Layer 3 of a small transformer language model trained on English Wikipedia (22 layers, counted from 0, width 96). Numbers have three digits each and are written without spaces.
In attention head 1, each number of a token's query is one row of weights dot the token's vector x. The head spreads its attention over the tokens so far by the softmax of query dot key.

Query weights of the head. A number n stands for (n - 500) times 0.0032.
q0: 543496557462533479467390462502499475527533492482499501527461560514507477505513432570483437523508531504517439582510544495483450400472383517437553371482474503461489470559428420412468520499378600668570446357642430509548388444502509479469569480428455467394488522497485416540490619458471524464
q1: 555627556631705468542541532481432516570402268363525416491613592521419470768442502821512463522564543418469487478486480657435523495516494461567479537543615319516597538539528536586482571532579532514310492372467372479485490345459536563526520426522507595503410573420704303562599383408504453494
q2: 518464457465558582511604445459615487445637435521262507484581445449445439450439653479583573553507501508574520495433610537497466446392486484606429575399489519403511438496530558447528505431485477781469448542509423549499417526568587590543446510485470410404621642498533528484531566499542617491
q3: 517446431632512445568524318610401576385380441585468573426490643606598496506531302386514564518468442584572543619528621537397497467491465483540409585517445469698364535481494610514393440512435587662641584418496415494495485599353480562568587423644370480612594503625545356467476442414498600576
q4: 552555453562557505577465451559532485443577516557540529553518533495447568413538588545447480546471482534466500608500460429478477406461477526530513468435513499529487485449439341518487487465454566451486491453505446497510486466442487430436490504463533582500542485433433467587523442458500452601
q5: 453619332499481520577421448480557369513509438569539361476524411424452482485462578424581336540476604438348593503485570445490359419466533549408334486500615505497527384442459398553493534512342533534456504488465343620461375552528480544516451520473420560574605433405515431466436511455486509482
q6: 494575448568602576478573535443513496449592319510476450381514508479486625521588505580593429456560458508477531393328444513476525424595636540535499528506586445414467559338370324553432464397568596451493658414562490438438551651474551505565436548420462532331579612438471487441532632391592386523
q7: 633494437431554466529489460584457437461431388534538628617532518479432603493558491633459256586426534573533567550614474598472480529532461394558495454580634498407485530459564604625438643441435604424561485530449597484505678533604591557407541533492603414467506584513485435469498275509524404529
q8: 513509640393389668543548369532488458498702693551295617502402595550480467450484385280487603470553518415481446475443660384549488574409532470481531572450340552623499327603393394449421480545397549470683560599479312586511413460572546731438579592513383347376582669373462537441470385334566546402
q9: 530514551517487589217465287459545609531656805529242318555042347627748582290732427578677600739697477454494348838421451229428307433561326323664203467460374341449459332655349386451640173608251306580307619400642328638407369640612493467590498560462524463498514462521418375705301822466505400209
q10: 308430451405367436301495580553621579508682751459466172642398529454579621426656663426772518181701446550618347511421679283626379449670259391593802500541445412506344286655587299207514436495520373707496566496507416676525345785344253571524653823588394499588397349569382410656346614612704354301
q11: 356383337260489465319548300508581644658457675582432380512418589530808537518356623580602503372600463501548489710424456477622371569581386467481418499522463301633447425631318361443371572631550460567335559406503433695579344534407400541384642563560470466468645518556515402648548615416491384548
q12: 460689567736469461551337550455461488580323399491650523489420579645327479548492425576337511567368533586524589355427446581487540658469540418517429428513579687577619621629600585488534580621438438428610481557446671337519652369521425540732373508611450354618445606459565496394675565495629479425
q13: 526412371193455538261471552617723632493442714673472404638474422726522561332566419469695392323598519527418539430389335609601291539625406448698569472474645248583422465537382395480440624459721440618401432602416326558576585558351477487481437516483465432358460183614559496596475541569499474297
q14: 474536467420428473399477546597511584664249625531467516510445536593470471530399393371566273545548567480540476614391534519466542452591473394567380360624457659573443692387494618476668468443408403507517646404456518435467632637474470495424527495495428466424495547423399465662530557443494668401
q15: 439526382350497485310580732500617567477484488363518390496524462555695482456468424368630478462505541496492605689551510202448415383578597426536793475378435458560428335497467332653423509602650386688510530527512506492486508594572512574502347590645469516539488462229412527614525619632393465497
q16: 515540492561511436478527486545500568495474553476464426497447587537460519505538440618483566438537445503502571543501490481452427487496535499515563560453438421572615442423412437507522526557487584552408530497466483466489471543469502549448504543560567530507475461411450511555474518500534488476
q17: 528466500566440499574590509581480532430372578493498533535391457540468491321501392523419571535439448491507581545590434454545504486467604441547510547533478471566495556410516357485569517577530525414484530531450547462490550504482499465440483524551497468545529482443470511524442494511459458389
q18: 463520510510453466511534464440531500508430492482514528475526438491552421469559519416499434531449530474532411478562461486527538526511469502501484484495561550510480518579556576465532483457528418490563568448514490561491467419515484546536526526462376507434532525504486469500467515488528535504
q19: 500465475469667560536498515429637472458606372481483489482542497393471520559471558423555517552512444612376474408358497597439465361458381633348515441522365571386531500551507581537548482527478567559558476430388519463551459432500439509484538455575591535434476504521468383488575456575510607452
q20: 458814361413284608374711532525280475415349325310649424587412476334732869365661461553595561398422597437466160600314367542413578401361320439694427498348436404568514406427178467373525339678511203458273579331553417643507589600501492609491495585483566571448418603375376376539724607320592347473
q21: 560263288497634409527529300596465528360557371567626454459433253552755522470322573453331528522302423447472416778636649602636475545445470493390550406344552447473593381558492459454611370622583527573559387446357414528493749587371460555546404577536446674450601538349559406527361646574560562556
q22: 430435436440463509423501430463432472551521461475515511483522387520443368537391449471466418602434553484509473506586535553577486568508474500516490505552516514543487490512665680491491557422450476564467496591412454640508449434620469597439560530581557416522518456518414513493448536511595558539
q23: 483540525495504426504469546519571623467463505449492385495517542423430416431384407580437506461450572609404537475548538488531469532434426464601485585476438479537455520321494555536521585569441462519447503568513467563448393507463390524508578489539619495539472464439484521581502462502418535582
q24: 671555328433364569658449274442365581563595420641511748518397573495365258649447512579245414557276745430366434497598483896644623434336221137657400641444749529550703500344439512475501633423472345470322591569514302456487459358471444309485287341330660297372581432593502244394577420420490537649
q25: 668517467615450449618488452555454522502615430451562736320678452541438492490373610582404441383439656424683498613584603602566573646388501346459631539369564512567505675312641420497336415309496467522561359616388530484366532502469521515381477516485503525474301716361377607237375391688477527536
q26: 807502498682439247880285462371541616621498305642703686505655406460100418504459418647308218589383732451577488181756379701733586612570410435240401662570446562512623885381748650639502733191491511670658634608425719441682760091487564477545602533422768563583506481470374370367368161508223556655
q27: 345646281538621385416634544523793427627376563372237482549578531502515640590375633514786411501566727575357569537260503477418488500369463456573525633449404351428543643470440358544429542439549491587549435484432399733316571385550523443454571570345582386350463611408526573479541461449447442645
q28: 612362304390582406389537384447496447592493408502668589499351489621404490473382435420418530664493486427678493495502459684432403551454576465449287535472472660630503479400200489476516392607341502405402531429514530579515450373409459459564327435653510469578700585491511422500603683279477499526
q29: 618454518495341488633558402590616349438494454402677558583685290677605589469400505469312399564354463672477492363599514553478742536352565425449516432453460552401481573310599613931445362500633646552656306694464659423546658420380645396427522572513440446397440520420298412296565330283542622629
q30: 591319340522549583587474587338540495518506497720431591480455026429320554728457692613431539332378561429358504328612741783496491553377458601501364610562485482544718380372587490385466420663361510571413237535500634438501601364482701347517473786366558392379537638498523336383484574369457478669
q31: 481447498459446540582344459580439487473590567350457303506372538512713386504583498455525493574363394545547581465493614466501601513459613381337437424474419283552672479655327609285627483560273429505551422462502483558505495497470553521456418553603447334506675501510528520603555618386542473320

Each question shows a short text with each token's key, already scaled and adjusted for position as the last token sees it. A number n stands for (n - 500) times 0.0085.

Then comes the last token's vector x. A number n stands for (n - 500) times 0.0031.

0 " 3": 526502527522485527543344509510490513498500488528419570482499513479604537513468499501495504495506
1 ",": 515496519509498495493368533515489541495508477522536480525483511486601490502473496493481468489524
2 "78": 498486517513460513538363525510486514492502513526657531547505509477602523519469498500495495499497
3 "6": 472485511516484560540382520507492514493504512530586497553511510475607532513473498509497495498502
4 " people": 480491514495415538458381542517499496513509480511486469573469509484602477507475494472482495499501
5 " or": 496510505488473512506355521526504541507500475528396492591479511501595445515493498492489492488529
6 " 6": 521502495516445549526359516511494516501493495524388427574515510478599496514467498504497507495509
x: 555555503404392396493473436510548391468463474537431364493454426520556486509483598408651665498409487358437476428609579460528486460569445437494433471421420482437585550723660534358669675596329372618515499595596498522514497421691621579454560627541517391628491398465555510329447747603617448497
To which token does the last token give the most attention? 4 " people"

0 " -": 517493522491484505503338528508497543500505493514430512487489511484587523505491499505490488492506
1 " the": 509497513495496497503365533524512524492501498525506529497488505490597454497468497502491469478533
2 " London": 505484523508469517515374522512495515500501495525629511526498512483603491511469498491490496507505
3 " pl": 486481534487428522514385517492511514474504491504609506594473506496628521505467502493500526494504
4 "ane": 476494506505438525500370529507503514490497500508435472552522510484594520511475500492480499504509
5 " from": 492502509524456478486330522513509513514495488504389512611476510491630506502476499502501493498514
6 " Europe": 514506500505425526488367521508494510493498489519397447610506512489610486508478499486490507492499
x: 578343402412450601375473400471478390377592620513407464508520542592491674429597602361551449492539478372580472587470516385497319542623537500492455535473608453462513398763471599514383565411521360522431580538563572542556502463377482526513463479526543467599592507531683322451494591590293479470
Which token does the last token look at most, and with what share of its attention? 1 " the", with about 50%

0 "ow": 536488519511499518522338519515496513488504495528439558514531510477622532507475495505486500508507
1 "ad": 518488506481513521525358520511496533527494510536636559521526513472589501515457497506488510501521
2 "ays": 496486511483456506517342548515497538501497499515675484537496512475611513513469497492491489505504
3 " the": 495492514499484500493333540532513529486501497534553503530481506489617428496459496503490459472540
4 " G": 469476521504417559526355507505506516514492511504411427608491511475639500501471502506500506497489
5 "is": 495506505472428562534362494503491499515520496531321347609442506482566481519485498500492508505508
6 "born": 509497498526393528520322497496500520444511497543391453604504507483642460517451501502491495509516
x: 494619661477446443484470405427578558590494483478458496474697434606502450467474457494556607502490542505701453304460594466659490434454649393595629543561406637396516472712545569347441464489533447416482628544571486485484485433482476649437409615566299261430615548505463532644587537546594540309
Which token does the last token look at most, and with what share of its attention? 3 " the", with about 40%

0 " Mr": 512496524494484498517416512505503519518499493490449564470501508491570509503493501506501503503513
1 " and": 507495512498507497498423519514501527509503492519510465503492506496570479502482497497492490494526
2 " Mr": 502485524496474501511416515506504519517499493491585511527500507490574498502491501505501502503516
3 "s": 486493503501494515516414511503497528526494489506532483516496506487564497507487498497489491493508
4 " J": 487489513505454511506401504507501503510492498515459473572498506489581505505485501498498509499489
5 ".": 493507502509472533518407516507496516497504505520404456560496504495557498507492499498489497500501
6 "B": 519505496498479520500402506513498508502493493507444454551498506490553512505491500503492502496497
x: 488520357419618491537376549456507561640385828710447499481523516528578388443583610585591587606509440504485328584466503460403391486664360447546501474710365457518521446682540453540483495528518395559355491465574473570475342552356381537412646487438460465462635231356410479430443681613501549410
To which token does the last token give the most attention? 1 " and"

0 ",": 514493522507506490499362541516495544497507482520442489500475511485618492500471496492480468487528
1 " there": 520496549489405529506390502499495513493520458509565547506482517490663509505493498492499512479505
2 " are": 504524519447415470426401512489490538552491511507540499514466512505599537507466491499502489470500
3 " 1": 471485522526461525543340515511496523492501487517600505574487512479598522512461498504499505490508
4 ",": 483507505516466505487362537512489546490507478526477497572486512484614474503465496492481471488518
5 "88": 499498499511435520541361526507491515488502512524313446589518509479613514519471498502495509493499
6 "3": 527502494509445560516370523502494517490500512532391453573513511478617528516461498507502497492498
x: 631497567439517630437440499563594423707526465545478506584560421490441345479592532442561614624554406404528314506562554448607443544500467471558525584415353374361569402738602488397567593539573442581475380516694457524661399262535608606410550684484549518589420449439520511440471549617542500452
To which token does the last token give the most attention? 0 ","

0 " -": 529488538485473509505224548514495573499509488523381520479481519473647539508485498508483479487509
1 " the": 515495522492494496505270555541520541486502496543511549495480509483665421496446495503485447462556
2 " sm": 515475553537401461503289514536497519474512478519619445565451520485723513490469501501483471467513
3 "oot": 455470522512444523568251524513494523510513496506625464592538513481635510531458500498493508511518
4 "h": 484488509455490560496310519537487539479509542523355419511489511455687479516461502484475487495519
5 "-": 493516506509441543505231501511488549495532502525267381643491513468623475515494501503490516480493
6 "le": 540524496527407566505335510517513492491529497519322411598541514478728511505462502489469514504500
x: 648604582478363436497512656520589436692500530276518503475521314503567484500537531490466549517570530588516389649503530362494529423397503529530544517535546456496579519762333585544454391296542528466465623557561420553524506543577496566577587569576547394565617322502582332482425460513332454474
To which token does the last token give the most attention? 1 " the"

0 " inst": 513502512490486527523431498496507506508492500504474565486521504493568512506504499505498495492503
1 "ance": 512493507501497510511428510504498504504497498506555516508510506488568511504494499496493497501501
2 " '": 502488512497488534511449497502494504492514500499596500515506505487541495502512500503502498499495
3 "D": 483489509499481508520438498503500509508499504504522474536497504491547528506489499502494496496494
4 "es": 486499502493462514510432510501504507505505495498461474530503506493576489502493499500499500508495
5 "ert": 497497500490494526509435505505497507494503499514415448529507504490548484504487500501493506503505
6 " Ha": 509504499493443505519424503504499508492506507501450455573500505495565489501489501499501508501501
x: 462412511322441468316425634548565554521636623591305537508252392457835512469521626365544573588624611555495410525434435438434394576494519625513424444493469611398307529642579605350428487441392443570524471435597483575389592706617543530559607512527502513481608617549551461708594659582460563319
Which token does the last token look at most, and with what share of its attention? 6 " Ha", with about 40%

0 "is": 527488514464498537527369524507501502501518498524446575509513510471571505517467496492480512502505
1 "born": 519502524520444510531336502491503522439516496538514523509481512480632489515451500502491496509514
2 "e": 492491516497498515523366520514504513504509505512684479539517517480605516506443496493483509492503
3 "'s": 490504510501469507485337540524506520521495484530562486548505511492584454502449493498478472495535
4 " conn": 472476520476358523552389521496515518468495507518448483609458506486681507503484498496502497503495
5 "ection": 496503502476436550512370545505492526499505492508341463579508506475652515516465498489485508494513
6 " to": 512508498544435491451332508512487530500496501519388565654474510497665506511470496500496502502516
x: 432540543513556566548522501442587452552472554421496481444544516621635477678480360485689519526491410465469475578573411417530445531536510694573538420546262555562556506764664356603514544340524474438577414531623403565475440400564502483468432517563457531506507547520628720451507403550498437439
To which token does the last token give the most attention? 3 "'s"

0 " The": 504500515494502492497400528518506527490502499519444533473483506496582472497463499505499485491526
1 " rem": 517490529497497543516397520503499527488494475503527555494490509492569515507502499496500495495509
2 "ain": 498493511503462505505402501505502492504508499514648511532502511488571521506475499499492506502487
3 "der": 482489506489483531518423519506497515503505503512554491529494508483605490508467498496492502501507
4 " did": 489498514529423459474426515506497510524503498492509531589456511498538505498487498502495483522492
5 " not": 501495500488445475486377493513475487507495486513419497534513508509563496509515495492493488505504
6 " an": 511494499498438505480402520504509524503498487513410469609505508494583486501474499503496484490506
x: 407546492547441590441621444554226291290514554498648531482515540464640676583596510450747537520517442469601450527434492508483468521441561576599451558456496448420378477741618512371466394602512288402547394496549626439477472659539381593412654462588496485570457502452526506428591589540455433471
Which token does the last token look at most, and with what share of its attention? 6 " an", with about 40%

0 "qu": 527493519509502483575360511506508516462497514501474568485520513484639503507457499500485508501514
1 "eat": 526486523488519534545353505507492526509497490515600592507502510478622504511480501504491506499528
2 "hed": 498481510473476521523384524510499534495502492546616536516526510477605493516447498506484505511512
3 " to": 486511529528468502464349517522491524508507502517591471579453516497646504505487498500487488501518
4 " the": 489490510504480503497348538530511528488503498530508486542485507489605423496466497503489465474535
5 " city": 495498506488429557498363535522499497512499493528353450593500508478625486513491497483483502497504
6 " by": 520507495513438517472349518509502529499508492528357509628496509486647489510474499498497490502522
x: 449582557555575470503570435525485361607476578432456480548561509607604542646421389447685608501465396464448467514535595410484528464611487574574499539552310482508555463788440496530413503573522426497587384390443358557536452352598452448482535571525375393556621561603507628517540339502444454536
To which token does the last token give the most attention? 4 " the"

0 " are": 503511523427458475424370523498493530561504517499464393469465513499635523506479491494494479463509
1 " three": 527502526489482528524306533518507534498492502526581560497520515486646507511468496497488481498510
2 " so": 498484527465382516532316495495505500488486503513715581522540515504620531506505495501502525514519
3 " called": 485495534478444502509300539511496532499512488529611513600472514488644476510470499503496522493507
4 " s": 471479516506438557530345516509509531523487469486427445585488510477656501499469498500482501478505
5 "ister": 491494502475414590535348531508509525512507507525310386568514506477607488515490500491483500514493
6 " city": 521507498486412572493346537523500497515496493530385449603499508477641485516488497481482504496499
x: 596520398432457426472545363342422360538551407538560551490578492564612395399552444416515491443475362518492425422529514371460485491588574437505244425389501592585556435757457601522637534472498341547544556519493451591614537448608630575564448495631470410543660513454496546488376551385381395544
To which token does the last token give the most attention? 6 " city"

0 " p": 524501528495492544534349515501507507493505501477421651466495509487582527507499503506495504482505
1 "ian": 526477531501484504534379521502512515502510514513549574511494509488583510509490500489478488498482
2 "ist": 501484523484512552491362518505510515516499509512655553540515510483599516513472499492486505505507
3 " (": 476481522517441535526347500504496527491500496495608470576505510483590517500493498507490500489498
4 "born": 485491515524409509507348495490505518455507491534504499578487507486628483513457501504494488504516
5 " 19": 497491502517450531513358516499488517502494500507348431584509508477592509518487498504503498496514
6 "18": 520500493511458567530412522496491520490498500521400418556515507476597495518488499509497490502503
x: 545376527607470578418649443359450466776558505396427429548521282451292521541539575533559622567510446488567402503666537423443361612476469362651540430553424380426666441637658614358501606539510308471477426581545587622492390531371547657589526571401623396573505549553563703592251617531504489476
To which token does the last token give the most attention? 4 "born"

0 "ive": 518500512509491514514384535519506508493500501510449524498527509486589517505474499501480493508507
1 " hous": 524496542493448522536388518500497505506513487516517566512503505492591508506489500499492499496490
2 "ing": 499500506475491497509371534512498526516497488517584480509497507485618499510479497505489507495514
3 ".": 485494517510468540529375516507492521486505509526605434565490506491571509506484498495489495498500
4 "\n": 477507515508438509517376492505499517509503503512448427579517509488595516500493498505493497502498
5 "\n": 495515507505432511514375492506499517509503503512355454592519508488596511500493498505493496502499
6 "O": 529509496490432501518401502500498518505497508492438438567504507491566543513480501507494499497502
x: 563524436330427553502503491392685371615524847448520634527396581451522530512496481539648502461555505593393413589615453419465463518359379426559400632665486473484517292679617435448498586474517308492470312503536397688473631498557404474479617521398376528577389328389461380405577571536657491562
To which token does the last token give the most attention? 0 "ive"

0 " of": 512494524499496491514349519503510531523502499519445472484497505490648502500472497509486489487521
1 " the": 508499512495499497502370532523512525489500498526500524496486505492596451497467497502492469478533
2 " population": 502494522486483512507406536521500493510509473493603508527490510486630508505500495483480481494506
3 ")": 480484507513475548521382502506492518483510495522577471538504510483589500507460498491486494497499
4 " who": 490505509466419474460404508518496525496512490520463466559466514502594495505463495483496506499521
5 " are": 496498505479436466431410509499489516548503506499472582568444507500583502505475491490494484473509
6 " Jewish": 506506501508431496498384530509514519507499497512423438569501506490619459511458497486478497497510
x: 494609542531529567439482388473512395495474530470438480471480569590591493366432451489412543502621420370517518426498499358507334402573509462497417371513489495463528565790440616527491533512465381401461630495489400541424570431478455554486614495487386453648553583509451538623528778515407484544
To which token does the last token give the most attention? 1 " the"

0 "6": 524501514515504540544397514506491510492502510525448559499504508476589537511474498506497493499501
1 ").": 522483528508465531524371518511491517485509507514521510506479509489599510505481498489489489493501
2 "\n": 502487526511458506523368497506501521507501506510655446533516510487605523501492498505493495503501
3 "-": 481489515503486516514348503508493532499511502512570443555495508484577494508491499502493507486502
4 " 15": 480491507513457521528374513510489513502495500522449460560497508480593494514480498499494500495508
5 " –": 492507503513445517499354521505494538498501486517408497561473509489587479506476498496485488496515
6 " Eliz": 508509494480377476499426494490490495491506468517394393575527503487567509505486503510499511491491
x: 440586533413562624597330668465496440491384471366333523481542303392642616408514576519554498398515432584556522458525473315617422528634621352573556355443380475474398372644484613352519455530227537621495547585444404397553580678443563505607454476542448431444428177463386424629660493447463490480
Which token does the last token look at most, and with what share of its attention? 1 ").", with about 20%

0 " and": 511485520499526501509353539524507547507504493541452474487491509492643457502458493495483478488551
1 " develop": 532494541488418504530319543502497518504491487502588602505513517487614530511495498514498509499491
2 " the": 506492519494497493507327543535513531485498498537562531512480507490620427494462496502489464470539
3 " B": 468474527496480535514325526528490517504495494509609502593515513479609518502490499505486517491491
4 "ot": 466479507496407545498340478507480509520517505509363408565518511478582538502485498490484505520502
5 "an": 500490498466469533522343528515486521494495523525338406573519510477586480518468500487474484511508
6 "ical": 520506496497450524513333548528515521513509496499395443578499510477626462506468498499471493500518
x: 448511506421488615649549450612414336577441639558561444534506546478580534441432451492427634532440484408512429494466522467402405496536453518449465481497499426546513580807422571462587472464628419418535499527556539640489510312485405584518605397485397476539441455412567529507450794532551542489
Which two tokens does the last token look at most, in order? 2 " the", 6 "ical"

0 " are": 503510521433461477430381521499493527556504516499467402472468512499624521506481492495494480466508
1 " 1": 528494529519482521551337513511495522490502489515621558514481512478599537511463499504499502491506
2 ",": 503501516509488502497358535512489544490507479525604472547482512483616485503466496492481471488518
3 "20": 469483505514474533536347515506488511501498507526565486560506508472598520515487498507499497501504
4 "2": 468485508516484563530367520503496515497507509529400468574511511478606533513470497513497494498503
5 " individual": 493494507487435541500363539521509508504501488501334413602497510481616491512473500485482499494508
6 "s": 527505495496490548514357524508498539536491482503437452524496510480628473507470495494478479490506
x: 446451520283438460456642514605468388771450391585511513600627490541530459680762445553597587599526375437524563674527377519406504502508428376440504354561577411516595451679490382571599401520408558532539615488556495633508549607459622412495622570570556409659443307477549314436470642452390569359
Which token does the last token look at most, and with what share of its attention? 2 ",", with about 40%

0 "ader": 529497522484477542518379533519499512511507507508441575495522514468599524512480499488496498500496
1 ",": 516495523507495495488364539517490544495504482522543469528477511485610492501472496491481466489526
2 " t": 498479533487442557521349498511497488496490488501704559549487510491612577505476498515501525476512
3 "rom": 476482531504501469552401521503539520479505509501621486576467508497621540502466505490495497539497
4 "bon": 470479506483530558550389524505502522476502501512408458552529508481645470518471499497490492510508
5 "ist": 496490504480483567487348521506509515515498512515326422597505511484615500516467500493482506507507
6 ",": 512506492520449507477366537516489545488506482521417527577492511485610466503470496491480466488522
x: 497528543511475487480519560419399424584578508474466437549438475531395501738555450419458590525632480468546528462518527477421511492539502539464491461490581482563419448817493479476475513502375438553514438493555450587522361430530469453567491442540270463507454616533491588490515547469553503383
Which token does the last token look at most, and with what share of its attention? 6 ",", with about 40%

0 "ional": 524493508515509521555378531519509519508502500512452546505524510478625494510472499501474488505515
1 "ized": 519492515507463509520353543515506530495495495525565518502509511483639500506466497508476488501508
2 " or": 500495522483500520522347530528508540500498485523621467533490511495612461511491498495487487487526
3 " live": 483488533487409483522333529517500506497488483510586511563508512498642502501481496504482498495497
4 " in": 477504523515469488495299497509507507501498481518477504618474511494629476506465497501493484501519
5 " another": 495491506480442510471373544527503533505485476520398502562497511489621461505469496492487477488514
6 " type": 519502504467426521510350547521504505516503488518391449558497503484673464505502501494489491498492
x: 549429491362449404421573401583456317427492489443597585571373584560757453550538462539381536600527458443427460608434441536487493704684507440560451597489310552527521507720393666645555267457547429463682509501466497554612637564480547531500501413599474478506422388568283443475249454577351451478
To which token does the last token give the most attention? 5 " another"

0 " the": 503502509496502497505396526519509519491501499521469521487489504493575464497473498501493475482526
1 " average": 508496494512513508497438503523493501506496466492553529493525504489588513506500498500485455496512
2 " un": 502485516489431517508415493506495491507519488491615556533511510491546495504496497499495511494492
3 "em": 478487518494507523518421518509507512467490483494561479544476508495544527510491499493498510501512
4 "ploy": 480493506491464535515401531511501506501504504510459455552502504488579493510490498495489497507498
5 "ment": 499501501487475534519411525505495519503500487508402461529507504486594500508486498493479503493505
6 " r": 516502500494430538499396510500504504471491497499411436571512503496589511507479500500490514505494
x: 567576411305486527317387467581512362703453708457491586502586436564623504619690453648576743359449386494485528559448482557446529490761509489733372430391576666549426472571706606375552397466472357432380504391527492658457530717632529484395427545684451529616546533536323498499417679566372316454
To which token does the last token give the most attention? 0 " the"

0 "s": 524493505498509524527384520506497534530500489508483546508501509476600512506475498497482483493505
1 " (": 525486528517460526529354503505496526494499497497577555514499511483584526500495499508489500489500
2 "or": 495479513478478523528382512516507518495512496504667522534507510483585526508476502495487508508500
3 " about": 496504524496485458477358523509500534521499471493544503555484509503639481504485496500481503489512
4 " 0": 476487510503477542529353505509494517506493492506406477587517507483595518512479499502498505493499
5 ".": 489511504510452542532360517507491524488504510526356440600493506490578501509485498495488499500500
6 "02": 523501494519434527520373514499489512485499511520406464587504508485587524516472498503503494502501
x: 542433524469479564300553486478583370625614462528364562639523393444472340487640558432652570616483565408613579542604509424638359515565542440526560611357420426371540310705708574330510607479575591531508413569669399557512436338559441510445498478574609452540592355448523662527447408574466659453
Which token does the last token look at most, and with what share of its attention? 3 " about", with about 50%

0 "ie": 525495516507509501523375531507503528508515497508428557501516515482597509512474501496481500509510
1 " V": 524487532480468516535339504511502503499490514515604585506519514486605532508492500500491503505480
2 "inson": 502482514500473537525375529508494523504500502520673541532523512479596505512464499488483498498500
3 ",": 488503512517481498491377536516489544495507481520569477559485512486599479502474497492480470489523
4 " American": 479490513503476531498375549522508524512498502516473453580503509482605475507473498498477485493515
5 " al": 493493512486401551536415480496504511539498501494339369601479507489660493509485500494505482508506
6 "to": 525507499504459510516354502511504500483501505511390432623533516499599496513481500495493510518513
x: 591583521570344443519565577625586483701430676437510489501487560600593592483705508354769478597372708475609485483462526404463405657572640631452562630566368680447474512563591477479417363269604540511664337543708464588507371519537476459516598611431485540618705356629720397498449455602448470505
Which token does the last token look at most, and with what share of its attention? 4 " American", with about 40%

0 " the": 505502514493503495507334541530515531486501498534450534479482506490621443495457496502489460472542
1 " R": 531489541499415530529344510507505512494496509507602594502511516481609530501469502505490532514483
2 "he": 499475523505431507565385496504507502488522531491717504544520516476599529498479500498498522493508
3 "int": 462484516485466532542333515504492519478491506529590453555532509480641550509485503498500514513500
4 "al": 478487503468487534565370522515504531508504518521377454563536512480628490514469498497482522506510
5 " W": 496495511480418563503296505516494492502481504508305430657537509482605517498486498503494505494500
6 "ah": 522514495488352537499358508509493511504504524534400402573498511482587514507452496496486523503480
x: 630567426407451659491383571455378388611509413521456703383554476699821398419500463375661492454594564486569329537504532428584551334521647570459545399581473505522422606639554543442444723510410556489354387411692384614556491597493572601670564696558490633538522414359393404588455568397512557463
Which two tokens does the last token look at most, in order? 0 " the", 5 " W"

0 " people": 517502534474433536456351550519498484519512466518405565464467515481617496507470493461477503500496
1 " or": 519491533475517515526316529532510550508498466535568470512489514501616451517494497489486493484537
2 " 14": 501479525525466523553308517515483520504489497534683534550491512470626510523469497503493508495514
3 ".": 475488527512444572547298523508492531479507518539667406596483510487617520511476497492485496499501
4 "0": 466484510520477569538314526498493519502493511531373472583518510472638543518463497506502504488504
5 "%": 491493502531465564509350551526509516498489471487339448576465516479642471510484496476483476474507
6 " are": 497481501490395460390389510493485525578505519493464610599405507503600512508474489488496478457503
x: 526398469616629507480628699389402473351475339400423568473570555588523396622523364502604533560433472343534419789477545549630470530465569493499411532300534364533588457705369417623613534560482440506484493437637458570462609370501525493358570441517285499562424535475453455589583479501377487478
To which token does the last token give the most attention? 1 " or"

0 "\n": 515489517510482500518419495503501513505501502507453518482507507492564523500497499504496496503500
1 "-": 512490513501500505512405503505497523500508502506544512507496505490545504505497500502495504492501
2 " Pal": 503490518495461500540445512497504513492504502508587523523495507492571500502493501500503505506493
3 "m": 488494511496504501513415519509499516486501498498527489527491507490562506505495500497493507497505
4 " Des": 484496503491449521519439503503500509512507499504454463534505506488553500503500501500506501508497
5 "ert": 498498500489495529514430507506497511496503499516409441531505505489551488506488500501492506501503
6 " g": 513504500500460523496427506499502509504502497496434442565491504492583501502486500505499497500498
x: 496343531355557705529664520503356605509411782494362452630411449422714412459578517515565744380446558512561474595497450414547537599730377470751425410494501453503424498625581430608632404592415348502440531426510494576366370512620524345542616691611484479609520516514410520494449653570505559419
Which two tokens does the last token look at most, in order? 3 "m", 1 "-"

0 "ired": 515498510512464511513412525510501507509496504517435519491507509484570510507484499504492490513491
1 " by": 519496521502491508496405516509503521504504499518546483507488508489593512505491501501498494501512
2 " the": 503497508499496499498403525520508519494499500522526513504488504494568459497479498502494477483524
3 " rel": 488490523499421494513421494499511496494489498500547486555471506493607530501499500510502511485483
4 "ation": 483499505491463521510404510508494515507498493510444467534513506485595510506490499494488496495499
5 " with": 492501506508476511485397516510503524511499495512408494575495507498601490505475499507498500498514
6 " N": 513504499502427507497404508504496503498495511510429441611508505493581526500501500510499512496486
x: 511558320157357612466503470467675447361435619650513510526515374527632477543549617536642596349628481577347410344601525349530361586518603537494587454399464436597500426693474525377449583500468178432295498535534499465435497560524460494464572559638482399459425524541382486610537435628482483484
To which token does the last token give the most attention? 2 " the"

0 " in": 512497527495501492505364501504508507501502487514437488474476507495592507506474498502496488504516
1 " Bre": 520494529510499528533399505502503504488511492503554567504503510493591501498498500504504509502502
2 "con": 494483513483509521515426495506507504499510497502646522527518509485570502506490501499490500515501
3 ",": 492502508511483499493407527510495530496506486516549484542488508490577484501480497496487478492517
4 " Wales": 482494507510464529503396514503496519507500496515469444548507508487581498510476498496490494492499
5 " (": 495499504513441529515384500503497520494500496499374436581509506488568501500493499506492500492501
6 "A": 523506496504456505501411497509502514526495490505440440561491507486566521502484500510498496501497
x: 450443446504370575543617481549531456435562820602529412596555545514544315463520585487671587550557369507492338564445591569510526579499416551591552623754592476442541294712500477429423516398482370476415436486577446566444530574517416516548723504416532544524451192409541496440445612414509394541
Which two tokens does the last token look at most, in order? 3 ",", 0 " in"

0 " or": 512494517485514513521393521517508531500499485516464501486495508498578477508493499497492491489522
1 " 14": 516493516512487514533389512509491513499495500519556544510492507482576510512482498502496502496508
2 ".": 506488519506477540530384515505496519488503512521625472535492506491569514507486499497491497499502
3 "0": 479489510512490540527392516500496512498498508517560505537508506483582526509479499504500501493503
4 "%": 483493505512490538510413530515505512496494486493472482539477509487584487505490498488490484485505
5 " are": 496499505483445483440432508497492517541503513495487575551447505501566509504485494494497484474502
6 " between": 505494500523471473459401515503501508492496485501436508581450506495634484503476497503496480492506
x: 307681554623676574403619524522444549522428561306440308557479663634652473642459358500609587506622580349457429628520418303658485467643564542507555601379483449503510310672553507565455603507513551459638595544515570448441424372500601431492627500712322399455527552448488556513535479427482451485
Which token does the last token look at most, and with what share of its attention? 2 ".", with about 20%